Layer 3 of a small transformer language model trained on English Wikipedia (14 layers, counted from 0, width 128).
A neuron adds its activation times its output weights to the MLP's output. To switch it off is to set its activation to zero at one token and run the rest of the model.
A neuron's activation on a vector x is GELU(weights . x), where the dot is the dot product.

Input weights of the MLP neurons that the questions are about. A number n stands for (n - 500) times 0.0019.
n41: 808 599 545 305 385 330 414 631 791 341 568 211 697 542 565 486 415 430 468 490 373 220 226 432 585 628 619 562 770 470 630 368 531 128 353 304 689 393 518 320 500 284 352 263 538 213 699 234 307 386 238 690 402 296 505 586 524 543 446 515 505 644 569 668 221 523 354 495 425 340 833 613 544 527 571 529 527 829 468 645 783 608 732 394 366 576 729 459 438 486 615 673 447 379 392 694 622 693 383 261 490 401 290 540 295 559 604 332 376 637 299 509 362 413 413 584 569 305 701 158 204 434 315 290 420 422 651 437
n142: 305 329 572 538 569 627 205 500 541 589 507 487 381 599 548 363 540 462 589 737 550 516 564 564 413 426 571 356 398 660 503 697 431 541 622 597 440 369 472 617 491 397 451 566 606 420 546 411 638 581 573 523 442 407 621 572 626 375 249 552 395 458 720 667 616 509 668 481 484 609 568 339 439 462 444 563 565 308 481 619 558 532 472 464 608 493 452 363 454 337 546 522 572 436 648 536 362 500 392 657 462 555 519 563 541 568 598 503 453 412 360 684 343 384 337 760 661 426 625 540 706 680 600 510 546 497 345 515
n212: 787 442 461 491 483 549 672 827 481 562 454 84 629 531 592 518 449 526 696 500 539 335 542 472 442 481 524 600 787 692 453 146 488 639 172 361 619 301 336 369 458 491 356 605 335 408 592 405 500 466 571 597 451 253 659 626 385 477 302 910 386 777 309 541 472 423 638 444 407 580 777 662 626 257 221 650 174 698 631 331 585 536 509 239 486 532 325 388 545 574 450 633 250 289 562 509 438 387 346 346 467 629 461 596 505 500 505 445 629 483 522 601 653 695 680 598 509 539 729 525 266 473 316 369 496 483 743 696
n224: 734 477 680 664 549 500 560 504 587 378 462 230 731 649 554 459 405 683 439 665 535 540 327 519 737 856 279 500 463 436 348 495 382 682 564 306 369 491 795 277 444 373 738 678 350 448 668 345 314 557 515 877 545 313 486 528 481 287 491 583 495 457 661 454 380 413 403 391 563 487 366 306 552 451 706 361 399 624 687 486 117 337 439 593 394 647 292 500 739 482 565 712 403 478 886 687 645 600 391 449 669 273 557 538 374 387 300 481 401 427 883 469 187 535 458 738 306 565 654 373 470 464 258 661 740 620 413 587
n318: 730 592 565 593 665 664 421 365 190 519 315 288 683 500 405 466 657 672 458 585 346 462 532 666 622 759 388 120 336 568 421 630 554 670 358 828 220 524 730 362 881 95 338 600 568 195 505 381 335 505 473 505 505 220 620 471 470 421 262 376 327 489 465 490 602 486 422 589 682 856 518 732 525 246 432 475 635 774 424 261 684 519 804 619 830 652 432 394 569 443 500 601 480 524 670 455 384 520 264 534 386 98 645 477 515 467 729 332 355 536 298 486 686 774 269 668 793 449 448 592 536 447 524 372 376 429 572 472
n403: 377 421 572 535 257 409 732 639 420 426 487 577 496 623 280 459 378 480 786 534 520 597 551 569 679 256 452 415 644 607 385 308 434 480 378 483 953 669 319 614 465 698 259 380 438 594 436 840 443 388 439 539 673 583 797 404 607 521 472 615 368 515 409 479 544 719 332 412 537 469 528 440 583 609 801 547 420 625 346 483 636 384 977 410 424 269 426 636 563 456 614 558 483 664 404 372 450 430 468 711 407 483 448 326 482 440 587 462 767 676 400 394 298 407 313 491 496 524 500 769 535 500 554 681 476 354 660 433
n458: 834 828 495 574 582 305 550 634 452 377 490 288 658 392 149 662 533 349 405 510 443 287 349 608 500 570 568 566 302 452 467 580 205 592 477 469 679 584 754 291 665 234 330 515 758 531 592 616 592 577 320 356 770 203 810 175 459 480 567 601 465 221 423 409 636 505 241 309 475 635 642 531 552 288 521 662 414 640 112 581 599 549 486 877 404 666 264 256 460 389 631 711 389 534 584 429 273 500 481 636 363 639 394 384 774 538 349 140 271 435 270 734 696 350 482 484 681 276 524 317 574 287 425 415 322 166 680 623

Output weights of the MLP neurons that the questions are about. A number n stands for (n - 500) times 0.00081.
n41: 312 652 557 548 468 575 463 322 710 407 675 309 699 571 606 977 674 834 473 608 487 644 486 473 366 305 335 797 869 512 385 318 562 424 709 462 329 630 365 670 312 400 517 311 399 330 443 430 479 391 446 398 518 544 625 354 439 570 581 491 640 505 601 402 414 513 616 456 308 352 557 618 329 709 290 446 666 608 395 528 695 479 312 518 402 481 630 540 328 742 509 471 409 393 514 566 294 376 602 139 586 337 27 234 447 405 296 623 385 603 699 351 445 558 523 504 388 412 407 652 713 355 611 476 335 418 401 620
n142: 441 670 310 354 588 316 426 561 390 445 390 530 662 713 422 482 544 408 559 538 454 712 298 328 489 625 488 620 538 667 352 402 325 534 507 397 541 556 437 606 367 704 552 568 605 425 466 455 559 403 538 714 346 359 519 572 463 365 450 669 520 148 504 646 822 515 649 308 561 273 770 409 562 389 369 412 638 589 563 255 496 635 549 301 442 783 730 174 466 666 595 475 534 474 625 462 538 496 588 465 725 619 396 590 534 526 453 297 424 527 670 705 461 681 354 493 361 481 564 412 441 557 402 541 717 338 438 456
n212: 709 293 592 531 459 391 481 453 309 579 317 609 532 313 225 647 131 585 340 79 684 516 367 500 421 543 784 257 418 417 396 567 573 135 275 489 556 324 485 460 588 409 342 361 336 559 655 505 490 405 296 460 669 590 238 91 743 342 427 230 341 670 275 251 267 328 448 485 176 369 718 557 620 277 439 490 68 405 527 698 521 480 326 469 584 450 567 371 484 398 689 668 373 450 901 650 882 752 479 115 352 755 606 425 428 268 319 411 609 563 722 505 328 511 624 820 442 634 216 712 480 553 595 395 663 409 149 495
n224: 305 371 350 423 508 716 285 474 394 571 453 714 455 496 566 550 310 783 707 469 602 420 473 540 403 448 581 688 431 738 798 524 522 188 512 817 673 444 384 744 361 538 444 439 465 663 675 578 466 714 610 404 500 564 783 578 389 694 677 183 638 510 505 349 707 610 474 522 597 350 458 423 365 660 500 491 523 353 455 505 745 504 422 306 492 491 495 613 474 404 500 321 418 708 342 622 359 423 698 365 692 334 327 672 626 755 500 458 395 315 304 607 505 314 277 333 611 509 287 610 598 602 861 299 142 589 551 479
n318: 318 619 468 441 689 330 569 440 219 230 633 546 500 338 380 517 520 478 438 603 74 495 424 458 416 204 701 553 701 556 560 311 708 300 626 370 450 496 287 522 671 274 428 583 294 524 371 304 447 854 239 597 729 433 790 440 662 473 182 464 748 611 490 513 444 380 733 299 263 514 630 462 580 553 734 500 341 472 600 510 613 540 732 537 359 756 820 537 541 611 420 485 595 581 471 671 491 605 625 676 712 552 542 514 661 612 708 287 513 444 533 462 586 598 664 578 397 325 854 672 645 188 580 559 597 249 558 759
n403: 583 267 517 566 551 378 694 388 181 321 595 215 813 540 548 382 420 431 358 604 595 704 477 594 594 467 440 445 438 600 317 486 326 531 466 510 636 545 535 654 448 631 605 407 672 754 500 689 547 564 568 325 429 520 257 687 487 329 270 341 603 865 509 581 370 446 266 381 280 360 649 373 526 463 543 568 486 568 390 472 586 641 588 666 513 490 766 327 500 948 355 361 518 487 491 513 644 58 218 716 673 420 391 620 416 556 308 290 680 558 604 613 274 238 621 708 685 762 460 479 278 387 406 285 547 539 491 358
n458: 345 500 206 457 388 490 393 427 687 542 531 876 436 379 228 787 721 430 594 471 417 485 683 379 466 646 455 523 476 278 713 265 766 437 532 850 638 712 476 375 464 491 713 778 495 199 423 814 547 584 227 768 739 654 515 360 406 510 534 626 612 389 680 551 336 616 578 629 660 544 271 91 351 449 671 402 299 338 565 382 436 509 486 310 463 433 500 702 616 500 208 287 600 285 669 321 359 335 534 590 426 128 549 430 457 453 742 727 593 383 264 662 495 368 621 730 436 553 481 375 207 486 495 769 569 303 729 589

Each question names a token from some text and the token that comes next. It shows the vector x that enters the MLP there. A number n stands for (n - 500) times 0.0064.

Then comes g, the gradient of the next token's log-probability with respect to the MLP's output, scaled to length 1. A neuron's effect is roughly proportional to its activation times (output weights . g). A number n stands for (n - 500) times 0.00087.

"3", then "rd "
x: 334 433 485 578 235 554 647 495 547 482 479 384 651 576 781 534 286 425 748 442 165 616 539 489 402 615 385 522 336 609 528 332 591 553 423 596 499 601 690 554 147 389 525 549 587 377 561 670 464 571 424 468 436 389 540 647 465 744 782 484 672 293 413 311 485 327 376 644 546 658 668 649 495 697 597 667 712 550 846 451 728 572 432 555 343 486 826 548 474 436 428 303 614 471 484 519 332 467 668 615 633 631 640 304 746 839 400 560 258 549 408 817 547 592 428 850 261 510 616 674 284 452 398 433 290 440 170 373
g: 512 275 529 395 346 486 545 493 359 344 764 361 445 373 540 518 458 312 489 457 485 481 411 597 334 519 601 172 487 528 590 534 411 502 474 502 491 621 581 571 169 665 598 488 501 420 551 378 263 616 531 408 438 406 379 418 538 672 588 551 483 406 543 497 475 484 523 686 450 473 450 418 501 401 395 514 459 538 522 447 557 476 296 420 601 325 290 332 542 506 568 366 501 436 553 393 662 427 337 501 443 568 501 662 532 456 555 444 382 427 484 542 617 502 477 524 473 489 519 506 379 542 420 291 461 478 561 466
Which neuron, switched off, raises the next token's probability most? n41

"201", then "0 "
x: 351 490 501 527 209 467 697 352 503 494 571 392 679 627 726 552 536 375 732 476 217 606 475 395 436 580 434 607 368 664 653 396 534 579 347 634 590 547 712 620 361 413 557 532 554 262 645 674 549 473 480 505 443 389 618 591 576 718 812 528 624 356 319 270 574 342 512 597 560 751 578 660 485 674 585 544 805 510 876 529 706 536 415 563 320 554 692 562 498 381 318 249 633 513 521 586 327 504 640 530 659 640 604 197 734 797 501 605 255 474 445 783 613 692 432 790 354 705 607 663 447 533 351 411 362 365 153 408
g: 755 509 422 705 403 474 265 433 412 327 390 381 695 597 514 563 655 572 505 444 413 542 539 593 516 626 617 544 553 373 403 528 587 506 476 466 513 521 568 356 559 441 462 378 628 303 528 506 548 415 545 530 505 455 596 471 389 421 329 409 495 589 640 431 512 437 655 548 319 437 518 602 738 412 717 385 539 472 683 428 624 477 542 572 181 490 572 604 630 445 609 500 582 482 579 515 522 466 411 646 447 452 432 638 503 413 636 395 407 658 430 503 419 511 594 542 642 365 528 625 547 417 574 552 580 427 519 373
Which neuron, switched off, lowers the next token's probability most? n318

"3", then "–"
x: 322 422 478 555 233 525 629 524 549 499 490 369 657 608 792 528 315 383 749 427 186 615 503 469 360 608 372 523 352 624 521 326 581 541 399 577 498 582 698 555 128 401 528 528 592 361 591 671 494 559 431 454 419 380 522 633 481 748 782 489 658 314 382 316 479 334 372 627 512 663 675 678 483 687 601 667 723 538 809 509 725 557 444 579 358 483 819 532 479 441 406 305 610 463 496 537 316 467 664 627 631 646 632 292 754 833 391 554 255 570 372 824 561 587 428 839 274 500 631 654 289 431 393 414 297 411 157 374
g: 539 613 519 586 733 540 495 543 648 487 275 501 548 474 362 463 478 543 527 528 459 554 330 486 479 540 456 672 569 438 375 505 589 516 425 474 536 294 635 501 477 304 537 532 438 525 592 591 646 433 505 523 630 395 566 553 441 418 521 658 496 620 235 181 440 664 466 337 651 388 570 572 161 606 522 624 518 464 482 532 585 506 520 446 577 631 554 602 577 671 431 681 524 461 554 458 419 601 607 536 618 399 353 520 439 354 364 484 535 372 516 546 566 480 609 431 534 427 423 496 628 583 570 436 605 457 322 541
Which neuron, switched off, lowers the next token's probability most? n41

"Sci", then "ence"
x: 341 452 465 597 233 477 704 370 487 448 362 457 617 634 764 456 363 393 799 544 262 712 674 510 400 621 447 513 363 681 584 541 423 529 386 501 518 589 737 534 343 514 455 546 498 480 674 738 559 490 382 466 296 374 464 536 679 741 839 485 609 397 487 324 612 319 505 572 538 615 618 649 509 710 613 637 688 545 876 632 818 540 418 580 343 551 884 504 414 400 494 318 633 448 496 454 373 473 754 517 606 715 733 290 729 726 507 560 292 395 424 647 503 645 395 826 349 642 649 606 388 519 408 558 373 403 172 299
g: 510 545 471 504 438 553 594 604 481 386 448 434 443 599 479 411 449 462 361 522 572 400 603 424 613 422 482 450 432 594 481 396 498 338 598 687 500 401 464 430 491 486 678 601 287 445 459 644 508 679 278 353 477 426 483 337 583 406 432 707 447 639 351 518 514 301 504 410 241 604 491 339 394 623 532 562 281 364 593 525 543 600 662 637 489 645 512 510 652 487 515 629 535 520 578 490 495 419 511 598 670 335 513 427 399 428 672 543 501 569 710 457 583 562 634 580 497 474 701 610 423 645 488 649 525 556 541 540
Which neuron, switched off, raises the next token's probability most? n142

"East ", then "Beng"
x: 445 430 581 570 169 515 596 429 528 471 655 443 739 632 798 564 481 242 801 512 262 658 491 395 487 623 451 525 367 702 478 396 563 627 457 580 468 505 771 585 393 513 624 657 644 442 516 574 566 543 460 462 347 396 416 642 641 797 798 530 623 465 503 304 625 444 502 598 599 682 640 588 472 619 622 637 678 526 911 502 771 504 540 650 425 447 780 550 571 512 406 446 570 492 517 562 304 584 685 586 602 724 660 281 751 910 430 432 228 434 431 712 586 607 416 828 330 565 624 650 307 437 386 436 318 380 157 428
g: 432 484 461 539 418 378 547 466 598 390 537 378 281 624 305 600 517 463 509 383 518 429 409 512 374 510 427 438 553 520 657 480 447 671 517 348 428 640 436 501 237 447 305 614 660 464 551 413 378 432 592 528 505 513 683 525 641 463 540 445 551 523 390 610 405 358 495 262 578 488 569 434 433 509 300 448 392 682 356 356 448 520 428 321 586 499 510 422 148 664 420 452 543 497 392 439 438 627 453 489 513 402 515 615 540 433 341 434 334 597 471 502 505 604 323 585 515 502 647 642 477 480 449 430 497 512 446 588
Which neuron, switched off, lowers the next token's probability most? n142

"he ", then "found "
x: 389 535 476 577 199 478 626 436 528 367 482 386 675 629 749 471 466 251 803 541 243 605 503 501 434 616 422 527 285 605 526 396 431 550 410 653 477 651 811 519 367 480 531 578 507 370 622 653 560 557 439 471 346 377 570 556 617 701 742 474 617 376 450 217 601 311 495 595 608 697 534 583 495 625 582 590 778 482 857 358 698 552 472 484 403 466 663 594 574 429 472 235 606 460 581 510 333 439 827 601 622 707 765 193 793 793 480 486 212 513 485 694 563 650 562 789 273 553 632 635 283 516 267 407 444 467 184 371
g: 480 398 248 498 574 504 412 557 762 633 533 497 602 586 622 270 598 620 602 726 666 566 479 408 616 551 436 489 512 390 496 672 382 493 524 498 497 334 469 515 533 668 285 487 473 613 545 574 516 438 591 607 592 396 444 617 306 473 412 502 628 427 533 522 534 645 405 412 489 484 553 447 338 527 530 451 336 482 303 354 507 613 554 565 587 444 497 564 583 417 657 448 580 538 458 518 497 369 476 421 646 429 588 539 370 450 612 366 594 562 467 448 500 475 658 715 289 447 388 715 396 507 517 396 502 446 524 648
Which neuron, switched off, raises the next token's probability most? n318

"Big ", then "5 "
x: 335 383 579 561 206 596 628 491 521 560 585 449 653 559 781 482 383 356 718 509 188 787 593 443 420 629 400 521 352 710 476 353 574 637 357 552 523 584 722 524 478 474 670 552 549 412 549 701 406 577 474 492 366 366 467 623 657 765 807 554 649 390 567 339 585 392 512 687 503 653 628 547 499 631 656 666 647 622 830 533 809 517 489 593 323 526 679 570 412 370 434 330 568 388 386 552 362 392 677 586 642 794 700 230 692 830 413 482 360 424 510 758 615 685 368 811 302 579 608 611 299 458 299 322 412 385 187 549
g: 542 604 528 386 563 439 674 385 463 502 427 497 474 410 665 580 464 418 400 459 483 388 631 341 423 381 359 527 361 542 513 468 598 497 531 390 397 373 488 550 528 462 566 520 669 340 381 460 575 448 486 704 645 448 755 307 518 560 540 372 573 444 287 435 526 378 379 480 560 515 550 566 477 505 518 443 438 404 559 487 450 667 528 550 361 534 655 494 266 638 472 658 560 415 489 359 402 503 460 731 494 486 549 492 339 325 503 462 488 554 395 542 511 776 357 323 557 386 396 402 616 353 563 613 407 383 482 644
Which neuron, switched off, raises the next token's probability most? n212

"experi", then "enced "
x: 484 447 483 641 255 562 653 426 513 427 484 370 661 620 754 517 448 387 835 531 143 671 551 450 445 627 433 538 354 662 594 378 462 639 334 579 439 650 686 488 329 602 478 519 493 395 665 701 514 556 479 443 406 367 541 546 577 784 829 482 626 393 362 304 543 401 435 572 577 590 590 620 455 712 622 531 687 562 811 473 792 546 342 525 412 622 679 624 412 333 476 382 619 452 502 558 308 396 688 623 656 645 670 202 826 712 552 498 298 384 553 708 709 723 471 813 376 559 777 636 483 513 339 533 274 476 223 369
g: 617 398 602 569 628 335 514 331 479 419 514 577 587 476 564 593 410 376 485 363 338 597 349 525 375 629 741 446 405 556 579 456 641 342 699 411 436 474 563 547 617 548 414 559 649 445 380 507 440 443 396 475 296 405 456 257 644 626 457 436 486 318 571 567 413 497 735 577 466 569 409 437 404 438 622 571 565 429 701 528 559 403 440 483 568 560 573 356 554 498 397 555 406 664 361 424 270 520 408 450 576 597 530 626 557 486 531 442 400 466 428 325 492 512 308 488 479 618 540 559 559 405 624 465 540 662 509 389
Which neuron, switched off, lowers the next token's probability most? n318

"Finn", then "er"
x: 318 398 481 517 147 551 554 405 526 530 530 370 647 640 709 498 452 356 737 553 248 689 524 441 389 636 453 563 377 619 594 381 432 600 421 545 556 567 709 454 316 415 678 551 562 547 556 695 491 578 430 480 372 378 529 493 550 783 745 443 718 295 367 277 615 358 503 660 488 715 569 664 449 623 599 626 699 317 865 423 833 445 417 483 399 589 847 552 608 461 416 309 599 471 551 516 452 522 706 521 639 709 669 177 711 834 537 540 235 394 350 766 523 576 319 821 316 581 707 613 415 477 410 463 310 467 205 478
g: 505 643 312 505 494 386 540 408 752 572 498 277 532 549 419 297 437 740 615 544 634 440 473 446 468 525 456 459 488 559 525 714 507 398 364 621 600 404 614 567 593 649 417 554 584 514 489 562 528 591 591 464 516 407 802 381 425 535 427 639 600 673 393 529 579 508 319 366 656 319 258 401 567 482 390 418 544 537 494 410 484 577 428 529 543 434 655 536 441 500 514 469 718 481 485 502 444 424 517 503 645 474 506 572 392 588 752 686 419 410 542 614 484 500 542 564 459 470 430 566 558 615 353 516 511 434 490 407
Which neuron, switched off, lowers the next token's probability most? n142

"season ", then "against "
x: 607 587 559 611 312 451 648 399 542 448 516 443 642 633 857 466 406 355 715 460 164 687 506 479 442 539 487 597 376 607 524 336 494 618 364 630 477 531 682 548 502 382 569 601 560 335 523 642 550 522 455 449 291 358 710 529 656 734 845 498 630 431 414 278 591 321 379 611 688 737 565 631 537 629 680 597 733 488 884 549 813 503 583 531 375 483 690 541 451 457 376 399 614 546 530 434 273 515 706 675 638 685 650 179 753 893 440 527 346 491 402 749 595 662 567 788 346 566 593 620 383 464 368 360 378 568 134 348
g: 437 529 582 574 443 508 579 602 632 405 609 479 495 665 443 672 388 380 596 547 401 583 166 430 404 386 600 600 472 428 273 580 494 491 632 399 392 476 415 325 569 512 453 450 529 528 626 298 504 498 537 481 580 554 409 497 643 328 539 543 602 371 441 565 369 503 378 592 392 413 485 438 346 615 668 650 520 494 449 556 276 452 641 460 653 506 439 595 496 573 505 477 467 540 605 421 616 622 386 539 589 476 574 476 668 719 500 561 518 318 473 487 623 569 451 432 396 553 543 467 473 605 638 337 685 404 322 387
Which neuron, switched off, lowers the next token's probability most? n318